Layer 7 of a small transformer language model trained on English Wikipedia (10 layers, counted from 0, width 128).
A neuron adds its activation times its output weights to the MLP's output. To switch it off is to set its activation to zero at one token and run the rest of the model.

Output weights of the MLP neurons that the questions are about. A number n stands for (n - 500) times 0.00047.
n8: 656 405 397 470 608 566 462 537 250 585 382 357 613 457 531 367 238 526 536 723 536 416 464 290 600 635 482 562 482 439 533 504 243 664 356 590 546 473 575 270 529 486 576 656 707 358 667 777 529 397 581 438 622 532 575 675 602 720 558 524 726 441 633 591 382 358 697 398 611 292 495 464 695 329 429 712 384 603 313 714 489 472 523 608 673 651 382 479 237 373 628 649 722 496 697 565 387 430 467 370 626 624 466 482 620 571 530 674 522 503 341 554 454 551 643 703 471 558 447 689 423 485 470 661 326 586 980 522
n12: 458 362 516 575 502 399 439 716 503 551 408 454 286 391 495 266 479 593 508 410 432 606 453 506 514 503 310 429 737 590 477 640 612 362 552 375 529 609 504 573 822 721 626 696 736 540 687 620 587 485 692 718 599 560 522 508 373 390 548 397 481 612 640 550 493 382 567 575 393 386 370 844 181 442 539 608 294 423 434 450 481 644 499 636 559 621 620 481 439 317 325 417 550 237 627 452 519 512 628 577 636 262 265 317 497 681 672 433 368 545 658 535 541 566 560 463 775 620 688 523 463 528 401 448 348 328 413 422
n25: 700 324 534 602 728 317 605 624 395 449 532 516 519 584 523 536 745 398 509 537 576 382 408 751 690 510 644 437 427 452 403 412 646 576 512 393 214 249 213 435 331 620 610 346 447 437 497 454 472 655 674 432 605 449 540 552 382 464 448 441 866 479 670 464 446 290 454 379 678 492 769 543 426 534 441 490 569 613 286 300 528 469 496 427 346 679 468 225 665 439 405 547 633 334 528 466 585 703 328 487 421 456 250 524 538 240 459 507 414 471 542 600 725 537 522 435 660 318 533 527 496 277 602 674 400 750 585 640
n49: 611 603 577 732 298 647 549 353 202 492 728 754 369 517 414 519 780 316 549 543 477 597 519 353 453 490 444 684 617 621 519 456 563 648 543 561 352 485 292 465 557 599 672 575 498 595 676 540 285 337 551 491 619 511 533 508 255 564 564 321 820 578 327 439 607 351 381 624 489 605 339 647 471 823 460 525 345 291 403 539 564 630 356 453 510 515 432 836 565 495 335 521 539 422 507 537 478 481 670 387 619 546 703 333 356 386 597 524 537 426 485 392 464 614 542 495 524 534 664 809 483 624 515 453 399 480 605 594
n52: 305 447 482 592 402 396 556 459 638 656 609 345 575 280 462 398 476 492 393 449 350 559 561 474 643 624 556 519 522 518 436 352 694 454 652 559 617 577 477 463 591 477 438 850 516 540 705 555 405 347 662 531 427 566 512 671 320 236 495 606 435 303 440 424 298 561 289 355 377 506 593 627 600 496 535 445 310 716 449 354 532 479 449 323 569 420 654 406 519 305 499 327 591 592 610 578 710 587 420 379 487 425 652 485 537 445 504 418 483 268 446 454 394 652 438 710 733 687 460 511 458 341 276 323 487 651 456 586
n68: 263 248 332 571 454 620 745 442 580 633 375 430 463 499 455 481 266 287 464 348 769 553 498 488 612 281 422 380 634 510 473 697 657 269 372 622 254 569 617 421 464 660 634 504 563 335 774 469 701 415 662 376 424 567 437 613 519 445 480 424 671 422 582 532 639 490 320 527 546 637 412 335 291 794 633 525 390 278 690 486 535 526 553 650 342 564 472 430 558 656 419 572 349 355 658 470 550 492 325 526 546 473 476 510 505 409 580 307 500 623 702 568 546 541 492 491 300 507 653 557 501 587 500 152 413 666 136 804
n71: 274 472 594 400 531 526 486 405 403 505 233 417 584 583 518 689 389 547 823 543 558 358 461 562 542 567 522 435 708 415 516 448 570 590 525 431 468 346 738 575 634 407 190 355 370 362 537 507 465 541 673 385 534 273 502 696 482 436 405 494 857 638 664 478 411 389 433 562 670 559 278 524 577 476 501 489 354 582 367 493 202 500 445 625 634 448 486 526 471 402 520 569 271 330 644 537 578 300 784 498 514 504 566 421 580 634 649 602 415 545 845 547 394 359 541 298 707 677 336 484 369 578 435 616 443 487 515 508
n79: 565 446 541 432 378 431 504 423 448 493 524 628 506 588 590 468 666 539 491 697 277 523 456 560 628 581 284 380 388 535 506 433 515 527 468 513 329 532 330 431 479 268 525 553 482 580 490 402 663 314 615 572 632 547 558 768 441 622 552 615 494 313 387 579 501 426 362 546 446 616 448 735 341 573 386 376 317 473 425 514 632 410 351 519 554 371 634 553 610 658 522 748 455 566 476 532 279 413 570 534 556 381 441 350 637 469 572 565 353 540 423 415 516 500 443 349 484 556 586 532 454 323 414 343 563 557 450 411
n95: 414 639 338 666 386 441 321 322 633 397 401 149 403 447 486 319 495 460 383 403 482 513 279 460 559 421 388 439 444 445 374 410 382 470 463 535 412 467 360 692 483 372 378 457 404 477 530 422 639 415 299 542 551 584 577 584 432 634 655 524 432 269 565 253 530 441 532 661 386 505 450 387 643 399 704 650 703 236 394 590 526 543 312 555 394 503 466 289 178 473 401 373 328 453 602 772 449 525 534 560 777 261 561 654 504 543 402 516 740 325 567 649 437 424 619 336 790 578 309 511 471 510 421 684 514 551 362 413
n116: 569 676 646 454 238 346 636 294 425 604 445 413 432 533 601 680 738 647 451 615 404 682 390 473 693 546 652 455 394 640 406 752 380 282 391 500 698 573 593 258 538 358 305 470 561 458 597 627 360 526 687 580 402 642 438 312 229 441 513 441 500 564 320 623 354 560 656 708 401 523 597 685 439 677 652 229 375 528 474 464 359 406 463 549 581 466 641 516 491 690 528 404 668 555 414 504 362 649 506 417 370 428 515 505 718 487 334 394 397 586 471 422 588 410 242 573 543 532 522 673 697 174 517 532 611 579 417 600
n123: 423 543 738 242 425 666 487 407 548 813 623 627 441 427 336 464 112 491 619 571 471 478 455 606 550 324 532 523 452 334 439 515 482 496 491 420 615 701 345 579 384 529 547 475 660 739 475 401 608 288 743 431 433 487 288 380 575 558 438 353 660 554 721 347 484 523 494 504 550 528 565 634 481 635 507 541 531 586 396 627 547 411 438 508 382 670 260 409 503 407 242 451 314 476 547 419 462 573 421 597 378 639 631 623 427 633 477 604 210 342 768 527 443 647 706 543 472 716 463 269 489 321 604 346 394 493 304 480
n125: 212 632 466 327 513 635 541 384 419 350 427 594 751 372 498 751 464 454 432 466 440 548 251 625 607 449 395 679 424 696 615 338 490 516 538 698 270 352 617 513 361 598 440 506 432 558 500 394 528 607 616 484 219 448 474 438 407 629 581 647 660 466 730 487 649 271 460 743 610 461 314 629 622 471 507 371 471 536 759 611 579 397 535 476 566 525 554 639 539 492 601 422 589 217 393 520 635 512 559 383 769 468 664 289 546 438 463 422 571 731 308 488 533 610 309 495 532 573 459 251 419 606 484 357 508 610 394 620
n150: 569 684 444 526 817 714 450 529 440 412 590 532 597 509 474 591 723 425 608 670 464 289 556 389 702 545 550 540 651 610 258 469 347 460 519 515 650 607 407 366 422 650 439 398 546 623 378 501 379 542 453 446 567 371 455 732 567 678 590 557 563 417 387 357 333 545 632 608 533 577 400 383 555 757 509 551 609 511 701 504 545 373 261 573 505 696 249 583 514 544 433 629 343 558 488 517 566 490 307 438 435 464 602 419 429 728 539 462 249 582 703 494 658 479 507 367 592 617 745 583 249 605 681 266 390 454 540 448
n155: 364 653 439 858 569 191 585 452 352 186 640 365 452 680 366 491 564 452 369 385 575 686 490 616 557 382 210 611 365 385 451 649 721 466 620 638 663 374 513 462 339 393 220 417 546 609 546 681 423 465 631 354 463 464 584 426 471 669 576 434 497 558 497 409 328 712 272 661 442 554 456 376 628 531 467 695 692 224 238 483 435 303 362 547 551 410 656 445 510 663 492 502 621 271 513 450 642 317 610 405 674 652 436 515 532 436 445 459 567 619 492 602 528 669 492 549 456 225 395 426 605 607 446 252 390 265 306 568
n163: 536 533 507 497 617 409 583 442 351 471 431 389 379 342 626 381 644 505 510 456 538 496 352 185 537 430 292 587 508 673 487 295 634 700 555 363 637 341 624 396 577 632 482 562 485 731 369 302 428 575 482 456 596 359 722 288 535 604 627 283 414 627 532 643 370 466 455 504 423 719 396 494 408 476 287 448 503 187 583 462 435 642 413 463 537 616 530 480 401 265 503 540 498 375 633 533 330 335 514 603 503 605 518 220 518 568 469 545 532 421 710 605 425 204 549 356 344 603 504 477 581 525 470 720 581 627 441 686
n190: 564 456 452 574 419 741 665 604 632 568 646 431 391 449 590 273 611 334 525 595 326 518 393 448 534 327 660 581 741 448 613 558 425 402 455 461 510 547 417 704 645 510 602 558 405 452 525 398 392 436 563 367 503 578 473 894 636 656 584 395 492 297 487 572 673 436 231 471 512 319 622 486 416 505 262 604 665 554 538 358 294 505 449 366 442 420 560 219 561 439 475 483 414 704 482 266 457 533 369 466 618 470 290 434 333 492 451 724 462 440 430 677 386 530 466 548 601 466 663 573 436 620 307 407 589 744 539 487

Each question names a token from some text and the token that comes next. It shows the activations a of the neurons there, in the order above. A number n stands for (n - 500) times 0.015.

Then comes g, the gradient of the next token's log-probability with respect to the MLP's output, scaled to length 1. A neuron's effect is roughly proportional to its activation times (output weights . g). A number n stands for (n - 500) times 0.00071.

" D", then "r"
a: 503 504 504 504 479 500 470 503 513 517 499 492 494 494 514 486
g: 391 581 552 365 404 413 677 508 481 558 508 297 757 418 441 543 530 593 277 492 365 384 601 468 384 383 473 546 531 832 555 292 698 476 580 457 526 593 499 554 518 640 397 277 587 375 575 388 592 727 322 483 627 554 445 467 568 466 314 372 552 362 502 745 494 604 466 507 623 670 264 540 366 676 373 442 469 408 699 318 439 515 702 609 466 414 319 376 719 353 406 357 449 475 593 491 351 690 581 355 236 624 527 633 640 677 621 341 464 461 630 626 686 489 369 381 385 533 425 506 403 316 660 669 369 575 391 343
Which neuron, switched off, raises the next token's probability most? n71

"os", then "se"
a: 466 505 501 502 473 484 500 455 554 503 483 508 490 499 457 488
g: 446 352 459 405 643 521 566 335 518 480 432 529 374 537 523 560 497 604 366 595 512 364 319 499 510 585 310 706 202 495 701 636 265 591 478 487 376 577 419 680 548 540 465 470 601 332 783 692 564 626 423 450 642 669 750 614 566 405 375 447 715 665 427 462 538 643 324 789 569 666 465 451 364 349 630 466 288 251 507 383 726 326 584 527 294 687 571 457 445 595 183 385 371 568 445 595 506 451 474 381 437 531 613 571 433 529 379 495 532 430 627 725 471 438 546 269 558 576 355 406 565 477 388 359 546 317 567 472
Which two neurons, each switched off alone, lower its probability most, in order? n95, n52

"er", then " are"
a: 387 494 547 520 471 497 475 522 564 498 22 548 493 498 495 526
g: 488 448 771 456 379 579 555 430 538 715 578 393 272 548 340 393 651 428 595 507 459 541 480 353 477 327 565 410 442 659 604 406 395 658 368 499 439 673 499 602 370 494 435 451 513 521 549 409 682 534 631 530 599 523 861 534 472 438 699 584 503 808 487 458 544 503 440 733 487 700 626 624 504 521 463 551 478 329 364 714 748 629 506 406 524 507 646 645 350 630 266 510 698 413 482 437 454 753 443 584 673 616 536 417 510 463 552 600 605 475 450 364 573 336 260 53 697 392 508 582 391 554 480 532 662 363 568 527
Which two neurons, each switched off alone, lower its probability most, in order? n8, n95

"k", then "e"
a: 573 477 491 522 458 403 514 555 503 521 533 503 489 495 507 512
g: 597 557 564 600 454 442 298 544 419 326 518 587 690 724 632 228 373 515 737 325 520 592 577 505 704 345 483 229 243 621 487 385 541 498 548 492 630 580 533 626 423 392 227 531 447 528 462 515 519 437 512 383 435 470 722 419 526 571 521 713 602 503 608 463 538 444 431 483 630 652 524 531 470 417 528 785 567 419 441 602 581 305 700 497 464 695 312 268 475 407 518 274 415 320 538 539 716 432 374 525 425 632 446 427 443 513 461 530 422 464 539 518 185 688 454 414 257 273 414 539 328 541 553 471 642 337 661 765
Switching off which neuron hurts the next token most? n8

" the", then " "
a: 501 497 492 498 497 266 510 490 502 515 501 490 484 520 505 498
g: 529 458 624 570 594 632 238 542 624 484 496 405 440 722 321 659 476 432 415 480 524 519 697 672 541 239 508 613 402 354 370 504 591 455 403 594 783 329 256 408 490 563 341 404 287 608 303 563 542 545 598 494 604 549 476 465 406 524 131 435 436 579 606 444 552 730 519 639 615 443 464 470 690 411 511 495 463 368 731 427 461 669 684 582 762 317 402 643 488 353 551 419 319 596 644 510 532 487 515 476 238 458 748 704 290 395 493 467 483 529 458 456 483 328 472 578 470 450 302 489 400 623 451 414 380 227 369 519
Switching off which neuron hurts the next token most? n68

" C", then "B"
a: 500 485 495 503 486 506 508 489 522 506 503 484 482 494 478 523
g: 701 514 530 514 569 518 383 463 360 489 772 642 683 570 311 609 584 498 438 389 537 545 446 703 575 588 426 503 441 468 427 431 467 571 541 365 339 366 288 515 484 292 597 510 345 301 338 578 474 675 631 479 532 581 366 475 420 520 477 557 736 416 551 302 506 364 547 448 547 91 555 483 622 436 626 634 608 388 213 415 435 516 129 586 418 615 486 437 414 542 523 586 386 580 487 502 654 360 424 484 418 455 588 451 248 395 493 233 629 564 608 401 547 505 482 495 472 637 408 340 548 587 578 39 606 314 545 553
Which neuron, switched off, raises the next token's probability most? n150

"20", then "2"
a: 492 518 512 496 511 468 486 512 490 499 505 397 477 523 509 514
g: 590 527 450 333 658 496 290 637 466 355 379 367 587 321 311 427 432 608 520 420 604 379 404 460 406 307 409 523 510 409 589 594 720 381 480 422 514 397 218 512 423 453 550 470 374 499 647 331 674 479 416 622 696 465 427 445 154 497 532 516 494 399 439 390 589 551 591 678 377 361 495 682 513 593 403 484 637 639 623 333 374 374 623 265 507 393 579 569 478 349 569 596 511 606 518 618 535 372 335 354 443 589 469 465 420 613 630 408 672 489 422 471 185 671 329 626 521 483 126 325 549 467 392 578 682 384 805 341
Switching off which neuron hurts the next token most? n68

" of", then " Ch"
a: 512 500 484 487 486 499 519 513 470 511 497 498 500 504 482 495
g: 429 526 358 552 712 601 519 554 459 629 499 659 654 406 353 517 616 540 294 410 583 370 406 498 346 539 563 440 497 443 417 693 612 656 584 521 366 342 569 547 447 641 321 573 514 602 592 303 498 226 288 536 173 763 494 600 693 385 349 637 466 496 571 514 541 368 445 410 401 612 509 527 456 480 741 426 602 598 688 594 556 417 420 549 537 403 463 792 735 314 455 312 539 581 422 430 583 371 595 385 445 509 401 348 528 537 385 336 576 502 625 453 327 759 611 668 489 497 456 524 488 182 173 566 551 584 594 691
Switching off which neuron hurts the next token most? n95

"r", then "um"
a: 498 515 504 501 495 516 500 511 565 481 499 528 500 480 489 496
g: 463 629 424 629 540 402 438 686 504 163 503 244 515 431 333 647 428 526 665 520 407 403 613 558 623 479 596 598 546 541 403 870 445 546 339 560 623 499 593 607 430 631 461 461 762 479 613 584 431 567 732 584 480 348 507 517 708 523 350 352 636 528 381 280 318 531 472 445 621 424 521 391 249 601 494 432 476 436 376 635 397 552 440 357 679 614 376 654 502 379 361 588 594 434 401 607 221 575 674 610 551 778 475 456 339 751 384 682 374 541 614 436 699 476 380 402 428 304 287 466 474 437 441 502 362 400 548 561
Which neuron, switched off, raises the next token's probability most? n95

" ", then "y"
a: 511 484 483 500 495 486 495 483 499 490 517 520 507 471 512 605
g: 646 433 695 475 330 623 634 674 476 317 370 406 485 612 702 423 455 493 508 440 512 355 522 351 545 310 528 355 483 636 613 662 520 699 654 476 588 490 620 309 591 346 543 259 679 403 499 518 466 450 475 463 760 412 353 590 474 462 723 580 370 493 337 641 303 619 559 616 597 670 665 333 517 458 551 384 521 255 464 638 406 612 499 308 430 300 641 563 385 344 517 453 393 482 427 595 454 263 475 594 562 413 442 479 426 385 350 248 517 735 567 701 658 379 387 557 516 263 401 600 848 363 551 490 593 498 659 508
Switching off which neuron hurts the next token most? n163

"12", then "5"
a: 480 491 508 476 475 496 486 544 404 513 468 500 476 510 509 537
g: 434 265 576 292 603 598 626 469 376 482 461 500 524 386 452 707 512 504 340 313 628 660 420 481 582 449 593 692 510 568 625 272 648 531 495 473 508 454 275 641 417 366 534 597 418 272 353 523 429 393 741 529 450 493 600 489 430 384 291 402 634 315 579 302 488 598 317 443 771 418 833 487 533 553 373 533 454 707 584 439 396 441 416 490 339 461 834 239 686 550 333 530 570 523 680 443 383 598 422 627 743 554 514 455 489 704 480 492 475 440 500 544 334 525 178 459 536 630 557 329 492 537 266 532 484 474 565 475
Which neuron, switched off, raises the next token's probability most? n52

" ", then "12"
a: 475 487 501 496 482 490 504 507 497 497 503 520 507 485 501 559
g: 483 544 455 441 430 361 537 504 578 606 817 457 402 337 469 578 409 423 457 755 332 623 644 434 712 371 576 515 662 386 444 764 426 448 477 454 459 499 540 627 662 278 438 381 386 377 408 593 438 291 649 541 221 365 736 524 467 735 270 564 565 417 346 327 525 282 487 422 490 343 513 508 468 452 430 419 531 418 284 508 649 388 605 615 397 493 389 451 687 478 558 451 368 625 567 450 245 328 460 552 437 402 436 374 631 705 260 492 265 252 524 433 570 523 556 456 542 609 662 434 780 545 458 593 417 418 295 506
Switching off which neuron hurts the next token most? n190

"p", then "l"
a: 413 487 498 454 512 492 486 287 508 499 514 460 497 511 484 470
g: 600 363 632 498 451 484 575 434 222 679 399 458 529 483 501 458 430 692 626 548 547 319 335 523 405 361 425 652 431 585 408 419 410 632 751 576 500 559 660 428 373 506 556 479 578 554 658 603 310 548 482 416 415 545 448 424 317 432 112 548 492 572 612 480 650 489 416 517 808 627 455 389 581 626 255 540 353 351 458 353 688 427 656 777 650 537 496 437 582 535 637 645 613 238 589 449 699 391 485 506 489 502 446 297 303 319 460 614 745 568 631 581 597 568 322 468 744 413 534 491 621 539 516 687 588 381 619 300
Which two neurons, each switched off alone, lower its probability most, in order? n79, n190

"ge", then ".\n"
a: 529 466 499 495 506 462 500 469 501 506 333 400 500 509 485 494
g: 433 247 392 403 512 469 669 685 522 452 570 298 552 602 527 544 482 646 514 603 571 620 479 404 574 511 557 556 461 421 285 640 549 673 439 613 463 568 557 501 410 535 569 683 334 440 322 496 507 398 337 517 291 527 571 419 632 589 476 623 438 648 529 620 198 488 402 497 366 710 542 440 553 435 534 895 422 389 393 452 438 626 534 355 336 630 676 543 540 447 454 577 393 529 249 771 469 610 364 188 586 366 611 119 511 402 463 462 567 538 437 183 437 582 537 208 694 527 630 634 496 366 558 527 558 493 518 483
Switching off which neuron hurts the next token most? n123

" p", then "o"
a: 492 503 458 500 491 498 492 556 489 498 531 500 507 480 495 497
g: 621 573 688 560 367 604 487 445 445 347 395 269 572 317 374 434 481 398 563 467 438 413 624 536 329 443 591 511 699 353 799 408 678 482 535 291 453 466 665 642 348 420 427 571 635 467 554 600 207 375 456 410 547 503 412 599 545 350 647 460 478 540 605 400 498 787 560 784 397 503 412 317 423 494 387 388 662 616 610 347 319 495 654 366 578 488 526 622 371 637 401 339 397 496 475 398 565 417 551 210 563 403 479 675 522 763 563 489 586 712 632 451 310 483 684 629 656 657 547 431 352 393 574 604 523 311 730 616
Switching off which neuron hurts the next token most? n25

"A", then ")"
a: 477 521 485 522 602 483 489 499 490 486 472 495 478 496 506 505
g: 703 366 301 368 621 180 354 476 509 584 518 427 530 455 564 283 495 436 620 451 427 434 676 492 377 348 510 418 502 622 392 736 446 559 407 634 540 486 396 616 477 807 587 671 477 539 453 435 386 534 331 640 528 323 599 416 719 514 777 416 303 733 277 590 358 630 612 619 759 519 432 569 527 252 410 408 463 472 678 568 495 447 579 585 269 513 544 691 444 394 572 587 735 576 604 452 339 454 598 599 598 394 560 489 399 453 540 563 361 507 422 515 397 340 297 453 276 532 564 538 542 510 676 654 700 357 513 707
Which neuron, switched off, raises the next token's probability most? n52

"ac", then "it"
a: 498 492 348 544 508 498 496 512 472 510 504 601 509 614 476 503
g: 414 642 409 559 661 614 597 238 398 512 395 470 580 590 248 348 507 526 366 337 357 639 464 516 523 427 420 547 321 475 603 230 739 476 351 512 530 464 481 511 220 627 648 552 674 501 304 492 350 599 615 488 325 605 405 627 534 483 280 547 668 567 644 605 378 694 299 510 370 847 266 570 798 377 584 557 568 414 479 365 381 514 748 567 443 472 325 427 607 501 501 444 356 362 555 519 460 447 560 447 755 465 512 678 556 455 232 533 734 421 541 518 575 311 367 498 635 522 525 591 536 457 459 475 390 589 606 480
Switching off which neuron hurts the next token most? n155

"r", then "ak"
a: 509 494 535 707 463 511 503 497 501 507 505 525 523 492 504 523
g: 553 478 561 465 576 433 418 562 463 239 422 510 663 719 356 367 631 614 471 448 490 363 855 341 363 389 524 324 346 417 395 587 579 359 625 520 453 447 657 370 700 573 396 594 428 593 604 472 617 493 580 402 374 625 705 670 470 376 548 574 349 608 495 537 522 563 359 569 631 686 825 527 505 438 495 731 483 572 416 587 603 375 560 384 583 507 322 641 556 704 531 347 373 543 458 354 264 509 480 648 370 466 491 352 615 756 731 404 465 680 486 393 437 496 249 360 350 393 512 529 560 624 489 416 462 139 488 366
Switching off which neuron hurts the next token most? n52

"p", then "et"
a: 584 480 499 499 502 491 516 497 489 508 486 502 510 497 505 483
g: 656 735 404 492 616 529 379 228 324 458 548 459 675 431 355 582 400 500 377 580 466 531 521 520 479 383 365 626 455 496 466 494 576 378 361 439 508 534 614 473 659 808 717 150 489 538 713 481 382 478 817 425 400 519 380 306 501 744 578 461 700 483 531 456 518 592 441 622 331 459 580 408 500 276 804 506 451 453 508 384 442 294 354 435 514 611 457 280 418 424 515 663 448 563 597 463 490 633 373 511 583 297 372 756 565 695 674 501 435 681 388 468 525 467 470 648 547 326 587 675 702 515 617 413 300 504 440 573
Switching off which neuron hurts the next token most? n8

" M", then "ers"
a: 496 495 498 511 502 510 513 520 500 493 484 497 501 509 505 451
g: 443 611 303 546 588 351 579 384 425 332 356 338 466 397 509 519 573 654 457 617 252 508 255 380 491 538 477 527 396 642 551 647 291 440 613 344 448 691 213 603 387 426 560 361 689 637 506 378 547 521 469 703 658 710 517 527 584 553 488 396 395 487 451 564 151 162 618 633 706 517 414 384 531 393 764 564 550 469 529 540 459 326 391 496 493 371 550 574 459 652 565 528 799 354 605 488 374 553 511 372 580 513 580 694 534 462 467 504 461 627 342 472 557 436 486 516 525 471 521 558 357 235 482 468 543 796 399 210
Which two neurons, each switched off alone, lower its probability most, in order? n79, n190

" de", then "v"
a: 494 493 346 480 496 501 565 551 501 531 506 499 499 634 470 462
g: 540 474 557 666 626 669 614 428 512 695 790 546 428 579 688 679 575 632 502 458 748 458 361 386 631 719 721 568 340 583 588 234 529 321 410 481 434 682 565 399 437 385 446 634 521 484 463 567 436 386 500 620 291 347 415 305 600 498 526 574 663 566 155 404 478 343 663 599 382 530 635 793 612 548 554 390 602 546 594 654 601 667 399 574 625 532 430 557 531 592 363 606 394 501 396 476 365 534 830 640 657 576 707 486 391 400 520 408 581 512 483 383 485 581 492 316 523 367 723 620 539 513 290 391 612 574 474 403
Which neuron, switched off, raises the next token's probability most? n155

"4", then "th"
a: 498 483 504 496 508 487 501 522 535 497 478 500 491 497 493 476
g: 535 614 613 576 520 489 476 447 301 759 357 472 538 563 549 403 577 674 426 547 473 544 666 542 766 752 305 476 554 542 622 549 510 379 572 663 662 557 694 467 686 864 448 623 453 538 604 548 494 558 332 352 414 584 472 366 711 352 486 450 427 397 642 528 582 617 422 657 508 654 411 507 414 545 518 610 484 393 366 738 365 605 415 683 445 730 384 812 449 760 611 524 363 628 546 455 379 453 655 264 491 386 422 708 572 428 670 336 452 407 647 466 534 451 364 364 375 532 557 720 519 380 700 383 352 590 552 451
Switching off which neuron hurts the next token most? n190

"se", then "as"
a: 494 480 497 508 503 486 493 573 495 495 416 496 493 497 502 500
g: 383 229 459 354 513 475 265 253 515 398 549 422 527 550 465 692 390 392 350 445 343 659 459 405 576 568 539 432 422 654 440 431 412 357 528 403 597 513 644 537 645 286 492 362 538 455 417 606 881 384 435 630 431 569 229 327 551 450 360 501 437 578 184 421 431 273 627 560 236 574 307 529 510 534 599 455 335 359 358 401 651 239 637 516 464 582 288 626 387 447 706 727 617 474 485 538 554 416 564 539 521 304 518 521 520 590 557 634 526 578 537 450 392 480 632 344 447 439 636 633 674 437 596 407 352 339 510 290
Switching off which neuron hurts the next token most? n79

"et", then "er"
a: 510 419 478 498 394 449 486 498 508 499 504 503 501 495 500 535
g: 253 663 273 331 602 482 291 574 383 535 476 321 663 374 409 546 320 601 377 584 438 557 468 576 460 466 299 332 233 312 637 570 365 358 505 645 445 574 376 649 617 480 572 355 559 514 430 449 411 561 616 455 570 547 345 406 697 492 418 304 457 481 344 445 350 454 307 477 598 662 390 459 423 423 669 483 574 391 716 330 485 411 503 474 273 345 559 520 525 667 603 505 612 452 542 363 428 380 407 700 731 622 724 757 486 506 199 530 443 380 379 484 423 478 511 476 852 534 476 537 501 428 638 631 457 273 454 354
Switching off which neuron hurts the next token most? n12

"i", then " b"
a: 504 504 510 476 480 486 492 547 495 504 543 516 600 490 500 492
g: 620 556 386 619 576 554 584 529 715 450 675 528 473 412 583 279 692 358 628 663 654 357 450 459 726 655 183 380 503 550 407 386 594 437 575 337 309 552 586 476 419 210 355 637 651 540 628 365 427 553 745 498 345 540 577 655 405 319 548 492 319 337 550 673 591 575 432 491 430 542 341 683 466 587 398 533 296 653 536 632 619 605 473 469 581 548 480 352 627 480 326 514 508 493 715 399 570 492 555 602 839 753 732 569 490 477 377 588 530 337 585 596 540 432 300 324 619 521 765 572 439 545 543 429 464 597 567 575
Which neuron, switched off, raises the next token's probability most? n52

"end", then "ing"
a: 502 464 499 393 497 487 568 379 511 500 528 504 491 490 594 502
g: 659 648 354 436 535 505 625 481 532 568 437 619 437 528 388 478 516 600 324 688 516 551 470 559 552 648 609 318 587 553 544 563 681 347 545 739 550 681 566 468 425 442 522 739 489 461 327 473 457 323 517 557 496 457 384 330 437 399 252 391 459 164 612 348 390 521 819 552 499 600 395 693 576 278 436 410 706 636 381 655 498 706 725 620 595 502 321 397 372 442 451 485 605 461 277 392 444 665 363 481 505 291 566 442 660 358 480 595 514 542 753 494 535 337 462 548 297 458 563 418 457 468 358 254 491 620 702 245
Switching off which neuron hurts the next token most? n49

"el", then "le"
a: 513 506 523 528 443 508 501 515 628 721 450 509 542 508 481 484
g: 637 414 676 502 393 452 328 330 318 425 244 706 432 326 345 693 500 683 655 670 324 377 401 588 499 427 541 559 361 568 408 490 398 205 290 597 494 670 476 436 513 375 576 328 425 531 503 622 607 186 615 490 601 495 638 465 561 510 584 445 626 604 331 445 581 545 397 334 540 446 545 691 358 723 439 521 668 311 409 606 526 385 489 511 303 574 521 353 223 360 318 578 508 270 534 420 436 366 447 294 659 476 492 569 340 526 596 628 395 398 589 408 566 422 395 407 608 468 619 375 563 354 564 304 420 397 506 245
Switching off which neuron hurts the next token most? n116

" (", then "11"
a: 497 513 499 497 500 495 486 586 501 499 521 500 497 488 500 503
g: 504 474 663 221 545 305 563 475 452 702 658 474 488 568 511 693 359 321 657 505 454 555 701 552 308 469 445 426 649 374 476 767 574 615 590 656 616 511 561 444 630 594 313 322 580 429 470 604 408 435 663 602 243 550 561 286 354 579 391 411 468 470 509 484 582 454 561 289 254 412 330 348 558 292 413 409 444 451 576 384 600 385 669 630 552 557 703 527 608 348 661 434 337 567 527 496 292 334 572 430 571 459 730 573 360 727 528 473 222 258 629 537 576 488 511 626 513 673 662 554 612 627 446 514 712 448 368 602
Which neuron, switched off, raises the next token's probability most? n79

" the", then " ch"
a: 514 490 493 507 505 372 509 501 498 509 504 493 491 501 506 498
g: 735 586 285 540 680 415 450 530 555 585 681 303 413 713 466 283 471 502 318 449 455 436 427 203 662 619 473 544 484 420 382 552 365 425 545 733 450 478 757 475 351 450 553 483 622 333 527 567 750 539 307 450 272 695 490 519 484 557 442 511 633 409 316 377 516 480 435 586 309 480 497 527 502 652 435 401 489 534 744 612 489 483 547 778 326 387 568 437 431 285 541 468 346 677 561 523 441 533 586 456 847 657 589 217 521 421 492 573 467 503 503 466 746 730 522 703 440 445 542 671 609 422 302 553 460 449 630 553
Which neuron, switched off, raises the next token's probability most? n68

"-", then " H"
a: 500 492 499 485 514 490 516 549 498 504 492 492 496 500 485 544
g: 360 603 509 508 421 636 752 401 370 438 553 503 501 367 636 582 571 494 590 358 711 462 429 367 355 671 185 489 612 517 416 297 491 605 534 317 387 557 602 713 757 518 549 485 538 564 459 591 559 143 412 559 376 497 492 612 494 321 495 656 409 511 561 449 419 254 406 516 461 669 382 443 562 671 597 586 498 650 515 612 374 409 332 438 621 641 723 458 448 523 753 504 726 623 707 377 425 465 451 581 587 554 235 398 623 437 374 425 551 330 663 430 533 395 446 624 655 541 624 463 422 485 274 404 582 740 478 774
Switching off which neuron hurts the next token most? n190

"en", then " e"
a: 505 520 480 517 501 533 469 499 502 498 450 499 496 502 469 522
g: 483 598 367 468 420 491 57 548 612 573 405 552 488 510 667 333 608 443 729 408 512 588 307 456 327 453 497 281 561 510 484 372 514 445 528 664 610 524 552 421 426 402 427 349 733 573 417 347 572 820 426 662 556 395 424 571 428 489 776 430 427 573 379 547 368 538 333 657 252 343 403 556 488 489 363 433 425 534 665 695 755 639 341 493 607 409 520 796 231 427 476 471 433 341 547 644 472 430 581 721 369 532 507 609 303 590 362 454 588 390 374 547 503 555 423 548 257 650 465 544 471 338 336 495 538 546 588 443
Switching off which neuron hurts the next token most? n25

"al", then " c"
a: 504 530 487 513 469 466 502 504 613 500 417 471 503 524 495 545
g: 639 500 446 309 545 518 498 388 655 372 706 500 494 415 244 783 374 538 487 359 574 471 487 369 483 332 460 301 686 379 580 516 387 426 376 361 663 385 635 585 607 545 384 631 723 612 643 372 592 342 377 637 643 566 765 411 350 247 563 349 508 485 644 520 587 195 542 480 276 554 535 540 433 626 469 473 469 550 420 351 352 712 437 578 666 469 497 589 357 337 438 478 565 688 246 440 525 538 383 391 634 599 633 544 560 486 404 349 600 579 650 619 519 458 562 376 757 350 363 655 489 642 768 360 419 509 490 480
Switching off which neuron hurts the next token most? n95